Layer 6 of a small transformer language model trained on English Wikipedia (9 layers, counted from 0, width 128).
A neuron adds its activation times its output weights to the MLP's output. To switch it off is to set its activation to zero at one token and run the rest of the model.
A neuron's activation on a vector x is SiLU(gate . x + bias) times (in . x + bias), where the dot is the dot product.

Input weights of the MLP neurons that the questions are about. A number n stands for (n - 500) times 0.00076.
n26 gate (bias -0.041): 513 709 625 319 656 330 334 673 769 590 630 603 594 382 468 765 516 520 305 614 610 637 424 586 300 630 350 500 471 462 598 438 463 725 593 224 579 509 256 286 536 541 319 311 651 430 410 429 636 316 394 552 330 508 401 617 464 535 536 488 561 438 512 610 419 570 619 388 296 441 408 528 533 392 413 656 430 512 197 655 192 397 367 384 570 388 606 516 473 676 648 558 572 412 355 534 340 727 646 444 363 793 368 670 662 533 613 747 613 466 378 368 588 645 351 301 377 309 571 365 762 409 629 543 496 383 415 630
n31 gate (bias -0.042): 792 185 480 250 721 633 734 529 331 573 335 376 627 463 635 358 483 651 570 349 228 313 488 521 322 521 464 504 382 476 447 573 383 496 579 180 578 397 627 366 441 388 598 446 542 670 747 539 469 534 508 343 656 588 620 601 648 548 567 467 472 395 326 521 404 440 385 579 771 632 521 454 509 681 625 291 538 471 402 330 403 398 298 773 315 572 394 593 592 479 706 362 637 542 538 469 479 124 598 554 450 411 214 644 889 465 528 628 458 676 369 222 565 642 618 396 307 712 599 454 664 690 328 471 458 391 508 565
n186 gate (bias 0.007): 719 622 566 320 576 385 487 257 308 454 425 573 532 403 617 404 605 784 587 387 654 488 685 423 544 685 386 561 659 324 605 389 446 476 697 559 657 937 395 570 556 525 523 221 573 597 455 512 517 492 344 500 504 480 721 520 390 611 200 424 268 658 449 440 656 533 532 567 297 539 321 556 623 511 583 594 663 367 419 618 755 179 512 452 463 504 294 532 427 516 404 475 386 409 536 650 707 621 379 547 512 565 460 708 479 413 492 373 440 571 480 287 517 708 205 521 359 714 688 532 540 563 570 563 310 313 692 392
n239 gate (bias -0.034): 459 320 496 287 301 566 626 473 440 582 524 563 562 582 252 400 516 507 299 638 324 444 467 473 656 461 317 535 444 554 507 238 456 508 279 389 381 516 609 452 508 693 316 135 508 555 566 420 573 543 219 511 333 688 534 539 511 500 473 592 434 511 674 450 362 697 578 439 699 538 485 350 405 600 560 492 524 330 430 882 478 437 693 647 800 570 403 725 758 578 567 706 716 607 423 568 445 421 477 669 374 722 454 417 595 687 578 531 477 601 617 645 424 396 571 567 504 652 511 382 319 732 512 587 640 388 544 404
n245 gate (bias 0.015): 459 388 344 537 531 360 413 806 461 740 422 488 584 584 468 516 564 244 628 507 732 298 463 560 480 445 713 593 360 474 439 532 686 554 623 582 488 416 669 291 520 343 235 602 452 384 524 529 583 329 565 621 386 539 209 307 365 270 288 531 729 447 547 615 280 464 528 718 340 852 202 382 423 417 573 636 480 550 572 428 458 276 425 449 605 508 565 512 613 696 534 565 467 621 614 471 340 457 666 567 778 607 488 685 342 634 458 693 555 455 472 418 423 524 416 472 419 266 562 656 413 411 520 681 567 430 613 545
n259 gate (bias -0.081): 652 642 585 466 396 662 441 564 791 628 587 512 516 516 367 680 488 523 520 371 463 341 530 524 516 544 504 389 404 462 504 521 388 771 626 552 380 526 410 880 508 553 76 440 614 504 467 400 656 289 414 651 496 268 674 681 410 554 460 636 385 535 583 443 380 447 431 512 512 602 448 592 463 481 554 569 504 307 370 219 516 247 428 414 805 626 414 536 388 737 562 430 415 301 452 567 508 591 669 470 488 601 524 295 459 467 516 590 712 837 597 337 591 488 445 417 276 808 429 718 733 524 492 578 415 396 281 275
n263 gate (bias -0.285): 354 459 559 568 439 339 586 439 304 484 682 654 483 627 644 520 574 111 637 276 525 551 373 794 492 607 341 634 645 381 583 471 433 572 517 455 335 609 405 299 512 487 360 349 764 334 720 496 504 430 397 387 416 337 528 590 476 269 431 569 306 449 383 545 101 726 881 593 427 468 211 361 454 586 412 500 550 540 442 438 587 463 565 565 462 539 806 496 355 492 512 660 142 545 451 701 483 438 600 753 370 578 460 512 794 534 603 521 472 504 397 520 293 590 659 424 688 624 596 452 394 581 660 592 603 428 563 500
n303 gate (bias -0.082): 604 604 649 518 479 475 554 598 441 658 589 858 583 220 638 261 226 533 411 557 591 405 900 435 400 293 598 246 446 376 329 619 646 319 392 530 349 560 504 397 346 662 529 628 665 639 496 682 762 253 617 661 266 372 466 277 445 668 427 611 422 496 462 638 667 465 369 330 462 277 521 384 526 623 363 631 404 156 400 292 537 657 264 536 351 615 316 659 434 696 570 531 600 317 534 527 448 546 538 692 555 500 631 260 668 575 376 561 534 469 582 483 451 350 346 535 302 448 529 563 517 690 663 697 427 652 245 651
n26 in (bias 0.021): 301 546 658 440 541 335 418 684 665 500 564 350 562 584 496 361 562 580 658 543 546 341 311 433 512 764 473 638 590 381 393 525 635 725 247 520 292 382 432 844 741 840 424 410 201 450 692 377 483 529 612 500 382 390 488 521 504 315 475 610 258 504 213 508 729 508 425 455 459 536 394 529 504 622 682 671 609 163 433 737 532 417 664 344 429 285 516 644 457 654 547 833 517 455 386 723 546 336 360 368 484 521 545 476 361 517 643 446 533 534 388 447 500 328 699 618 335 550 548 573 664 528 433 380 624 295 512 691
n31 in (bias 0.014): 354 479 638 628 435 453 449 658 632 678 327 687 653 309 533 342 603 401 645 504 330 196 777 587 772 393 764 567 428 618 544 580 559 552 479 524 378 548 575 500 581 550 384 370 409 554 508 407 230 483 397 319 298 394 472 582 496 316 406 345 558 650 588 488 569 425 645 556 492 520 297 427 567 547 227 446 521 727 355 669 673 819 520 728 575 578 464 348 418 421 531 613 375 468 630 615 247 720 548 321 212 796 597 576 416 525 386 583 675 479 393 395 517 545 334 479 796 364 388 436 675 387 680 396 307 415 566 420
n186 in (bias -0.087): 713 641 389 525 634 146 738 567 418 550 574 496 371 338 472 559 379 284 602 433 540 423 220 492 472 436 617 366 446 407 569 659 578 523 500 590 951 445 519 615 634 398 593 421 388 440 528 463 225 392 519 351 623 468 297 599 353 500 504 425 481 412 395 588 607 520 645 500 417 593 638 595 671 481 619 435 613 566 359 428 710 162 421 482 610 712 496 464 432 331 542 814 333 319 595 707 411 504 601 534 386 596 367 800 382 263 385 654 504 562 204 563 648 544 461 459 543 396 687 504 429 586 647 515 392 652 508 582
n239 in (bias 0.024): 582 429 571 297 562 399 606 454 283 282 504 421 591 496 582 306 417 254 581 416 820 643 573 816 563 445 367 420 431 485 511 480 648 405 606 357 617 433 436 462 496 703 534 484 354 437 457 512 332 315 557 316 632 268 485 298 432 556 842 527 470 740 427 445 426 285 382 658 384 710 492 589 703 541 372 520 674 272 413 405 609 310 566 417 528 485 269 449 407 409 511 604 401 361 554 736 453 504 481 346 388 524 338 519 332 340 492 564 678 398 586 458 540 764 613 436 599 473 538 481 504 442 548 891 488 601 582 391
n245 in (bias 0.116): 369 482 461 454 739 738 404 555 647 532 360 589 611 319 647 453 607 635 406 700 363 525 479 359 434 797 514 672 610 363 351 444 579 307 550 493 651 465 678 289 529 407 561 587 640 493 559 651 538 596 507 154 421 286 439 588 482 510 416 424 389 412 723 393 511 586 385 471 558 529 598 478 616 566 598 585 333 261 533 467 324 526 343 527 710 486 543 511 546 374 472 721 573 638 562 626 533 429 664 434 333 522 576 568 489 297 511 552 285 355 611 356 730 591 397 316 418 382 382 507 423 633 650 311 463 534 531 587
n259 in (bias -0.063): 417 500 572 410 414 398 628 202 508 409 586 604 544 734 358 676 289 466 434 727 400 572 452 412 536 504 489 516 258 541 649 464 605 623 451 484 447 445 466 606 492 512 650 296 381 624 496 476 504 592 573 275 427 700 23 673 615 349 626 343 451 473 527 639 665 568 480 395 379 515 480 614 512 417 423 412 448 704 448 584 287 468 784 577 274 628 554 524 843 488 659 443 633 441 590 611 376 479 458 353 504 393 411 164 476 756 701 468 512 413 452 815 419 390 519 674 681 556 596 403 626 585 492 373 528 541 500 459
n263 in (bias -0.168): 430 312 765 615 759 589 365 434 392 526 587 585 670 625 491 817 572 212 631 362 630 688 317 747 343 664 504 409 578 425 736 728 272 535 283 452 646 259 255 265 381 437 535 615 782 361 370 367 537 388 517 461 309 430 291 416 578 407 624 628 441 820 387 665 310 450 531 316 627 665 500 527 509 419 527 478 514 361 603 496 551 424 677 591 373 732 629 340 398 347 509 545 360 676 438 897 554 400 387 301 487 545 399 526 732 450 440 419 399 319 656 343 564 469 320 354 808 513 639 649 345 670 827 409 469 486 517 592
n303 in (bias 0.108): 878 563 381 302 590 219 678 418 536 500 457 596 529 556 624 516 437 616 472 473 554 432 446 475 663 297 551 437 616 542 556 950 636 334 401 533 236 751 592 448 323 411 629 348 421 383 374 299 461 609 492 761 589 443 431 739 581 417 488 467 182 460 374 471 623 656 588 814 410 427 442 611 589 488 666 630 584 589 521 554 293 592 574 611 318 484 544 322 492 542 516 390 670 627 389 375 366 620 460 363 594 704 569 621 258 551 432 353 496 539 425 117 662 397 520 644 464 508 379 166 385 407 551 669 471 611 322 530

Output weights of the MLP neurons that the questions are about. A number n stands for (n - 500) times 0.00045.
n26: 616 605 602 593 519 706 685 557 456 474 627 625 616 490 493 399 291 568 452 366 526 540 330 500 301 405 605 441 343 410 588 622 558 662 263 552 452 284 674 548 497 349 464 643 467 531 453 560 405 527 253 523 359 562 354 454 649 558 606 523 554 479 395 507 472 420 576 636 548 418 617 568 557 575 339 335 288 328 553 590 477 536 525 707 589 403 554 245 404 593 467 382 612 569 347 441 238 570 376 482 544 592 748 365 572 573 465 529 637 444 627 699 675 520 203 515 443 507 227 200 384 593 529 697 304 636 504 573
n31: 516 654 536 507 654 731 422 600 529 645 456 370 383 451 542 455 588 481 312 571 594 547 535 544 662 719 466 293 448 744 583 712 715 409 364 459 247 424 385 448 342 589 628 658 418 655 395 554 516 647 539 234 551 466 567 394 468 489 700 319 547 557 700 618 500 226 384 508 549 540 473 523 643 481 428 689 409 303 746 316 658 496 359 466 397 424 484 520 695 500 602 558 345 422 451 686 574 458 343 352 217 500 526 384 574 643 346 773 607 584 520 319 421 390 626 599 368 270 523 441 286 641 556 392 347 559 320 508
n186: 661 706 341 413 518 557 427 665 422 410 449 329 504 487 744 433 647 507 601 473 447 399 444 457 618 273 290 401 508 451 652 624 399 334 641 426 580 846 531 361 443 434 618 513 307 480 360 519 633 387 598 500 630 477 648 382 673 690 397 522 327 476 500 308 463 618 580 598 460 731 359 380 528 507 473 434 755 547 642 492 515 431 542 583 391 519 535 294 462 452 363 535 417 704 476 617 397 405 521 486 620 426 417 627 507 351 453 521 589 582 644 612 458 427 235 273 566 429 425 691 655 530 349 471 475 532 605 363
n239: 391 361 578 471 617 581 521 538 671 416 525 559 536 573 576 433 476 469 577 415 440 525 514 775 432 541 275 539 418 640 479 646 335 582 485 402 315 387 566 536 311 433 657 529 468 417 323 471 556 568 521 655 399 625 411 783 400 556 233 439 329 524 551 183 439 694 453 485 447 492 583 358 556 569 454 423 392 555 360 292 416 776 751 473 543 484 553 606 541 654 641 455 581 567 547 461 426 602 600 465 674 552 600 346 581 442 500 576 434 452 373 507 397 481 24 675 301 513 645 639 593 423 487 416 666 443 425 543
n245: 718 349 540 684 357 627 358 600 392 455 489 515 485 418 518 552 528 298 643 632 430 307 529 394 574 362 496 593 403 402 610 672 529 601 805 406 185 513 617 474 682 676 507 572 376 634 507 524 381 602 383 590 513 649 294 299 607 476 524 444 431 684 511 528 363 516 427 580 238 227 190 646 525 425 567 460 585 511 542 389 421 421 511 597 531 547 554 496 582 488 485 292 341 482 615 401 313 405 536 700 628 566 593 508 435 598 745 486 503 419 675 469 504 358 506 544 471 520 650 573 599 289 526 540 547 338 737 562
n259: 293 477 438 597 221 623 402 607 358 485 361 439 762 438 418 354 702 413 767 459 398 435 420 452 521 585 367 640 637 551 507 543 431 351 437 410 458 496 667 359 657 438 482 412 431 397 520 594 577 500 577 553 527 437 295 651 403 657 490 546 525 564 574 531 405 400 510 534 384 450 578 308 468 693 622 342 471 539 454 419 662 467 580 649 661 631 453 707 322 504 238 349 579 533 416 371 557 577 518 678 358 381 583 635 641 437 374 375 548 412 686 699 613 520 219 471 572 173 660 522 353 621 513 453 485 430 488 720
n263: 155 397 586 491 613 490 415 360 522 529 446 579 407 453 486 641 634 378 438 500 481 330 836 522 345 427 564 387 726 638 624 673 651 566 474 500 626 424 440 215 600 235 594 581 714 563 482 307 665 510 600 343 878 587 447 376 635 580 684 350 204 435 459 603 725 382 405 322 639 915 430 375 486 374 623 289 572 381 537 366 176 568 738 644 522 583 647 431 509 500 619 650 782 433 300 668 783 372 212 192 486 555 631 339 472 614 363 164 433 707 329 711 400 560 416 644 533 478 180 792 580 306 564 295 196 567 647 490
n303: 543 402 615 565 443 427 697 500 643 793 406 430 585 486 698 421 111 543 562 537 373 681 437 433 341 411 671 399 321 309 313 333 587 342 405 409 466 283 527 323 481 635 547 738 575 582 676 540 454 547 484 779 306 504 524 210 670 489 392 500 391 450 622 354 637 703 477 389 496 496 693 589 723 337 235 403 667 298 477 718 504 564 365 425 455 511 657 476 655 399 658 636 496 362 663 396 558 534 674 744 361 441 376 403 335 599 432 574 366 481 449 627 516 471 367 348 559 496 550 647 470 545 592 322 492 480 610 464

Each question names a token from some text and the token that comes next. It shows the vector x that enters the MLP there. A number n stands for (n - 500) times 0.021.

Then comes g, the gradient of the next token's log-probability with respect to the MLP's output, scaled to length 1. A neuron's effect is roughly proportional to its activation times (output weights . g). A number n stands for (n - 500) times 0.00083.

",", then " sh"
x: 439 389 589 502 493 535 607 466 529 493 549 477 395 568 499 371 466 593 480 511 585 452 459 450 491 489 493 517 571 539 734 478 579 447 550 482 547 343 491 491 349 565 616 486 574 480 555 545 446 452 506 493 427 442 479 499 699 445 600 524 404 540 519 567 484 422 570 524 530 592 553 476 536 434 377 426 459 442 433 463 507 478 506 566 484 526 407 600 400 528 707 518 534 448 421 435 570 463 466 556 366 514 465 460 424 479 474 531 592 513 480 671 470 524 200 571 616 524 496 558 396 437 578 480 498 549 553 498
g: 569 804 562 438 559 503 461 595 373 391 623 712 615 572 612 517 593 563 361 451 548 560 390 281 463 474 389 598 618 606 356 429 553 424 297 483 431 565 543 627 353 676 469 417 498 472 362 474 402 648 595 500 686 439 466 517 579 513 397 470 600 453 675 368 366 639 343 550 492 457 376 451 293 518 322 413 506 475 527 464 589 626 557 397 402 524 475 507 493 361 341 436 343 542 597 610 275 688 426 361 542 321 617 564 497 339 516 657 432 477 695 426 535 569 516 458 592 601 541 404 529 415 482 575 461 700 728 534
Which neuron, switched off, lowers the next token's probability most? n303

"'s", then " O"
x: 556 411 517 543 512 474 502 454 490 620 555 420 423 497 551 409 422 473 585 473 671 455 459 469 443 418 482 429 545 431 531 532 625 390 435 617 454 349 603 456 573 585 509 526 484 613 568 452 406 488 530 602 418 490 429 514 488 432 527 553 569 633 626 617 483 536 526 446 517 582 582 540 483 488 373 509 514 459 625 467 559 429 569 523 372 398 500 580 500 529 562 494 517 489 469 603 509 420 564 497 438 351 452 488 408 457 487 524 423 530 613 467 469 395 164 542 498 537 515 530 470 559 573 595 491 490 687 482
g: 613 450 509 557 549 644 240 401 512 347 528 345 424 361 381 617 353 294 446 494 519 377 431 357 560 470 615 367 451 364 634 487 604 693 394 487 604 568 471 598 440 519 656 490 660 591 471 425 542 407 582 453 590 419 575 396 601 512 550 659 513 447 620 467 484 475 393 348 348 446 520 468 665 747 654 551 409 433 624 610 483 471 244 435 696 400 556 618 310 609 512 508 729 637 434 277 420 480 649 365 423 647 466 539 403 453 453 441 520 457 485 543 379 526 446 543 496 648 509 655 444 424 498 632 509 759 467 523
Which neuron, switched off, lowers the next token's probability most? n303

" in", then " the"
x: 583 403 451 462 528 475 575 556 545 537 563 451 427 487 488 395 588 554 481 489 494 520 437 335 498 548 437 555 574 393 634 471 385 371 567 525 475 496 480 455 499 519 509 522 591 419 490 531 406 392 518 583 585 494 407 546 608 512 583 531 397 508 481 569 482 456 482 536 468 475 548 505 487 517 552 451 381 386 511 482 565 475 509 626 475 506 447 546 413 549 659 479 667 474 492 469 527 340 580 487 449 467 538 526 538 464 488 602 420 627 493 605 594 324 153 567 510 584 553 540 533 429 623 495 498 539 596 522
g: 430 572 434 603 528 563 694 535 584 359 606 494 527 605 450 395 522 592 505 505 551 495 441 361 561 317 363 577 477 495 511 402 549 579 374 498 391 734 604 479 411 386 596 336 630 451 442 296 510 424 534 456 600 681 526 480 631 519 743 466 450 613 470 362 521 354 526 557 355 569 413 537 562 330 481 328 390 546 576 549 343 344 522 495 513 346 489 342 257 368 683 519 408 709 694 353 508 515 643 539 592 590 331 563 677 533 272 521 478 635 539 395 638 697 339 405 482 554 429 464 589 575 386 508 513 657 597 583
Which two neurons, each switched off alone, lower its probability most, in order? n31, n186

" song", then ","
x: 503 437 566 506 462 465 504 579 510 421 644 478 495 540 437 426 532 534 556 484 611 429 452 367 422 641 560 538 536 452 485 530 488 499 470 686 564 468 473 562 476 470 353 667 517 481 419 339 554 393 669 547 442 499 455 527 510 539 499 493 519 550 521 486 591 439 540 485 430 505 614 425 533 469 484 447 471 447 530 537 604 453 502 478 407 591 460 358 442 481 599 512 533 457 490 575 568 535 478 460 451 421 517 498 452 508 355 649 623 558 560 594 587 381 177 577 506 518 472 441 451 562 547 370 702 448 514 537
g: 525 633 447 372 327 570 422 533 393 569 549 524 651 545 407 545 732 247 556 429 544 589 412 661 625 463 482 699 262 549 423 472 512 529 495 533 389 438 289 561 476 437 472 546 459 472 426 736 544 359 402 632 367 318 338 625 671 446 574 382 442 399 631 466 460 329 379 569 596 450 575 635 483 667 537 659 484 623 512 417 535 515 440 345 337 451 510 609 425 520 557 502 569 596 453 587 316 535 685 373 635 380 553 564 527 418 375 395 614 581 548 447 734 410 479 398 423 569 566 444 348 529 599 642 517 363 461 716
Which neuron, switched off, lowers the next token's probability most? n303

"ates", then " fun"
x: 454 375 505 449 397 468 586 538 453 553 547 480 529 503 427 475 491 484 547 439 550 487 529 501 518 546 464 521 371 481 558 366 432 502 312 505 500 444 342 472 538 592 444 582 514 473 560 481 374 521 467 580 461 572 598 580 599 591 491 559 509 592 536 549 598 402 384 461 571 521 569 530 580 413 523 560 443 444 462 468 534 462 617 544 433 518 470 342 430 615 613 549 537 419 479 536 558 476 542 473 377 566 556 425 496 527 425 716 552 513 567 439 546 516 207 630 469 583 446 535 492 463 495 434 586 398 702 566
g: 599 571 448 491 549 471 512 425 361 536 478 606 519 371 668 449 278 648 539 326 635 492 450 689 647 459 343 425 739 567 462 589 523 390 532 433 529 601 656 285 585 482 540 484 484 371 530 363 559 448 603 433 756 391 547 535 430 487 315 366 462 595 618 539 460 606 505 513 542 500 551 412 330 470 482 381 616 616 502 689 507 574 488 425 662 585 464 209 416 308 565 495 530 688 591 529 406 748 416 362 619 605 454 618 417 386 499 469 292 626 405 505 420 385 370 463 362 463 515 481 654 721 515 408 531 462 537 460
Which neuron, switched off, lowers the next token's probability most? n239

"ury", then ".\n\n"
x: 489 518 551 467 536 530 620 454 518 516 519 530 530 544 310 461 497 513 490 534 590 416 486 602 504 599 472 438 559 545 555 416 325 592 420 505 512 478 395 510 397 436 417 577 425 552 391 498 321 415 551 540 450 549 508 500 477 527 517 548 499 618 513 621 534 399 507 555 478 588 570 488 530 522 531 598 497 532 474 537 522 492 551 536 418 502 346 432 408 614 535 535 552 539 536 583 502 465 448 416 474 444 445 543 438 591 349 549 731 541 357 524 585 360 200 482 483 447 601 458 456 518 547 531 663 460 651 538
g: 370 380 655 404 629 407 568 490 432 559 589 436 339 626 456 598 563 294 402 670 356 635 385 804 371 446 486 568 438 398 561 210 651 483 350 580 424 562 498 534 787 487 495 298 706 443 485 691 532 396 568 382 591 416 675 553 567 400 616 368 345 591 625 417 433 399 510 498 571 467 380 281 539 374 503 471 475 669 569 561 535 488 481 605 541 547 420 330 569 437 445 514 380 567 506 555 467 565 562 388 444 487 473 431 547 499 339 424 574 700 543 542 593 366 602 497 506 655 517 435 391 542 658 512 512 378 567 629
Which neuron, switched off, lowers the next token's probability most? n245

"ional", then " F"
x: 724 587 501 495 417 538 571 516 474 592 653 433 557 518 537 628 434 546 597 491 465 405 639 438 511 466 444 558 565 472 485 526 491 426 543 529 547 382 507 461 540 452 484 493 479 540 523 335 448 414 481 382 453 518 461 454 697 565 486 474 562 471 452 496 685 415 473 550 411 580 638 572 434 554 443 545 441 430 616 510 607 533 506 553 371 531 434 402 492 437 479 589 546 425 517 592 505 395 547 578 419 473 493 608 579 416 440 343 534 436 468 376 475 364 247 520 436 556 384 466 524 576 540 564 591 539 648 425
g: 469 316 345 448 453 564 275 530 654 280 442 356 406 442 352 611 407 537 327 598 616 451 316 544 513 351 449 354 674 490 641 539 714 645 519 512 533 590 618 375 632 473 430 468 600 467 465 318 562 660 582 346 664 547 671 360 491 498 516 482 543 418 721 455 567 443 391 475 314 636 572 530 462 519 502 401 468 532 585 424 488 561 354 537 670 540 537 539 593 544 412 503 488 555 534 574 478 308 666 345 480 715 461 659 350 716 559 449 264 432 499 686 433 445 398 541 368 479 530 563 646 612 472 581 499 515 546 432
Which neuron, switched off, raises the next token's probability most? n303

" former", then " U"
x: 557 513 517 546 472 548 573 613 554 553 623 538 457 496 524 455 405 499 495 530 686 395 459 395 513 551 527 467 462 368 545 477 484 495 533 439 564 499 481 416 491 482 431 496 464 553 421 541 398 376 466 517 475 489 553 498 583 540 559 507 491 499 539 570 537 446 445 553 488 471 480 488 611 542 532 461 490 450 477 546 453 647 516 551 432 571 486 484 452 488 597 600 556 493 414 442 530 421 529 406 451 524 456 608 531 456 435 456 564 509 574 515 451 473 85 567 411 608 493 524 413 496 579 545 537 449 677 523
g: 478 480 454 730 449 597 214 421 638 286 428 750 498 446 503 521 506 526 488 400 486 463 732 502 532 415 477 490 524 236 666 508 436 491 515 478 453 584 591 442 528 533 579 437 417 689 330 471 367 524 303 521 658 463 468 376 361 348 717 504 600 450 638 428 427 442 335 587 535 573 484 323 403 470 490 373 557 555 610 418 536 409 500 575 522 382 616 731 479 489 357 596 463 594 539 639 367 419 685 466 403 544 485 629 469 550 450 710 400 447 525 671 328 573 519 607 413 433 630 583 568 657 370 524 333 633 491 563
Which neuron, switched off, lowers the next token's probability most? n186

"ur", then "d"
x: 468 428 496 511 453 555 502 514 674 616 416 521 494 410 538 553 554 552 454 567 403 554 351 465 430 629 448 539 510 764 385 355 449 378 478 494 592 556 388 469 493 472 532 446 514 425 338 519 585 538 429 528 435 553 543 439 595 429 492 394 524 561 724 540 521 462 503 562 598 548 592 518 439 516 639 601 473 524 654 488 437 517 490 473 507 435 429 401 669 516 443 490 556 644 282 428 370 511 417 627 386 355 409 596 508 518 590 565 543 491 345 526 450 580 538 535 377 468 462 515 512 515 542 545 563 580 500 342
g: 606 460 424 398 423 541 275 367 532 344 531 710 637 475 642 533 455 444 670 401 612 540 597 305 446 523 471 523 539 518 676 596 379 554 310 537 523 534 443 497 513 406 473 528 529 716 477 616 613 472 460 365 402 453 423 476 473 490 612 473 559 464 463 444 224 371 426 391 630 622 432 440 399 422 552 674 379 575 382 476 504 612 575 626 469 401 626 296 585 718 375 505 647 510 695 734 491 340 486 663 341 654 391 484 349 531 705 406 493 461 569 363 524 600 546 380 602 512 313 383 344 606 541 583 496 533 573 569
Which neuron, switched off, raises the next token's probability most? n26

" North", then " American"
x: 520 683 437 541 509 457 495 392 589 474 601 500 513 457 545 564 423 522 490 559 505 535 302 463 531 578 509 451 429 409 612 424 467 476 618 513 603 523 536 399 410 452 414 542 475 500 349 419 559 555 642 550 517 370 476 564 667 492 562 493 399 428 527 623 547 366 326 564 553 493 467 450 567 516 437 465 565 483 476 462 554 520 491 543 534 519 410 437 572 542 474 477 544 510 381 630 575 451 522 535 525 503 523 561 544 448 459 554 640 408 656 468 461 411 225 491 354 530 516 555 470 386 452 588 545 635 479 552
g: 578 492 426 447 360 552 354 643 545 590 449 391 416 647 499 546 468 390 334 408 462 527 592 769 356 567 432 487 554 329 459 456 458 514 505 430 638 658 506 362 546 358 402 540 524 647 337 391 530 346 454 681 260 434 675 560 708 556 488 532 363 374 300 541 529 405 605 460 518 518 333 535 456 565 521 498 800 563 502 633 585 309 430 479 616 335 599 428 525 395 565 640 411 508 521 597 424 604 582 822 476 409 435 530 338 663 549 562 532 409 486 508 606 577 528 410 491 603 634 589 437 571 392 289 455 462 584 516
Which neuron, switched off, lowers the next token's probability most? n303

" four", then "th"
x: 392 463 398 408 459 457 420 558 642 537 401 474 509 513 560 556 434 551 371 538 532 515 631 470 461 459 404 503 488 344 556 346 513 505 655 514 469 448 625 453 476 570 428 478 498 429 384 483 463 496 645 568 598 405 378 520 623 504 606 554 471 563 544 576 430 476 584 473 501 483 491 424 523 590 415 509 475 421 561 573 396 542 544 545 395 504 567 483 524 663 476 586 585 497 413 577 525 418 525 385 520 460 487 602 427 424 457 653 580 548 502 453 602 428 215 573 481 610 511 495 377 462 578 572 616 576 536 456
g: 413 341 457 442 437 343 392 528 533 506 603 370 527 623 525 632 596 493 421 580 465 569 535 478 562 438 558 638 451 474 541 479 201 639 357 583 429 431 444 348 518 496 382 490 609 407 401 502 634 483 711 471 753 490 418 440 654 435 366 508 717 505 476 515 528 505 524 400 407 533 379 711 497 487 548 450 627 470 316 563 434 664 517 518 385 593 474 661 640 579 578 396 527 590 736 557 538 422 451 531 337 448 543 485 426 618 537 660 430 541 483 235 212 570 710 357 392 413 595 475 639 373 641 552 517 620 364 330
Which neuron, switched off, raises the next token's probability most? n26

"alth", then "c"
x: 473 544 585 480 491 440 593 430 484 423 518 456 532 432 436 459 404 601 649 398 498 606 343 476 517 434 564 529 388 439 560 596 497 526 541 433 532 387 572 456 574 453 457 522 475 523 546 430 511 611 561 399 515 389 443 537 589 553 452 463 569 413 617 543 679 429 530 428 503 489 574 554 565 524 565 508 521 552 564 520 474 495 521 528 510 547 448 350 436 526 477 406 545 505 391 534 352 411 521 479 448 547 636 408 580 505 331 455 729 426 397 515 548 329 255 467 485 622 509 435 523 609 617 481 581 534 627 608
g: 524 426 522 537 460 388 550 718 530 511 416 567 410 442 693 453 634 668 628 735 371 549 463 347 423 329 419 502 848 470 618 492 298 560 575 422 469 664 491 386 514 407 470 499 616 400 311 571 598 619 627 447 571 391 552 462 469 528 531 450 508 595 607 332 657 433 658 471 587 329 438 663 257 242 515 461 370 433 485 368 565 454 610 678 507 627 510 488 727 422 419 381 414 517 532 474 541 559 543 570 576 364 588 560 564 535 535 358 579 359 375 491 426 522 576 264 596 569 566 444 532 560 397 401 439 477 407 455
Which neuron, switched off, raises the next token's probability most? n186

" mother", then " J"
x: 485 596 581 522 560 507 494 476 577 504 562 538 482 521 352 462 543 426 466 424 636 448 437 292 544 566 527 435 525 514 531 378 442 553 496 571 552 409 500 400 473 413 365 617 464 525 442 422 440 438 634 518 464 362 543 416 521 423 478 615 480 537 525 565 573 474 526 517 495 637 414 549 650 563 568 510 553 587 445 665 440 565 459 579 413 625 525 458 517 431 613 562 562 502 507 533 503 400 415 524 486 469 443 617 423 492 348 565 693 362 538 525 486 445 250 455 510 625 499 399 402 549 570 594 491 373 524 534
g: 558 521 526 443 520 458 337 459 322 361 665 567 453 506 519 322 386 289 514 548 574 356 419 442 654 405 655 602 663 562 591 517 540 440 421 481 699 469 319 428 515 398 604 342 555 591 421 777 516 393 495 381 639 671 303 593 430 564 436 481 331 492 470 421 310 487 538 600 358 471 545 497 534 494 832 480 342 463 413 494 592 592 297 591 533 470 555 574 546 623 521 480 483 574 368 411 585 461 571 573 523 603 438 657 591 502 483 410 333 712 449 464 390 412 413 623 409 508 514 660 371 603 555 443 476 768 476 622
Which neuron, switched off, raises the next token's probability most? n263

" f", then "all"
x: 577 510 560 527 538 546 472 567 588 594 468 419 435 368 515 551 437 559 367 489 602 513 573 388 405 514 575 465 391 419 536 419 463 493 608 493 528 494 658 588 487 478 401 434 593 409 408 386 579 525 572 602 537 600 402 500 641 413 707 625 521 546 550 533 575 547 536 585 480 348 436 544 462 654 357 518 480 404 491 412 398 535 519 477 411 519 564 441 444 525 454 582 663 470 406 506 570 248 549 527 524 549 448 525 592 331 501 543 524 590 584 351 538 443 409 577 383 484 433 372 474 414 601 599 449 420 500 545
g: 532 477 274 486 578 391 294 442 608 437 566 463 569 444 381 339 627 723 417 470 491 384 485 401 562 688 674 630 541 500 449 561 360 366 610 612 507 467 603 401 192 438 438 408 544 568 440 520 503 589 387 716 581 434 443 517 463 431 580 543 429 452 584 602 457 273 336 334 703 494 376 443 530 667 497 702 334 636 483 588 417 541 315 663 521 518 539 466 630 346 737 387 468 682 605 494 560 537 452 412 487 569 365 307 479 471 554 497 516 529 583 460 435 544 452 435 455 471 693 475 601 535 623 596 643 391 624 457
Which neuron, switched off, lowers the next token's probability most? n259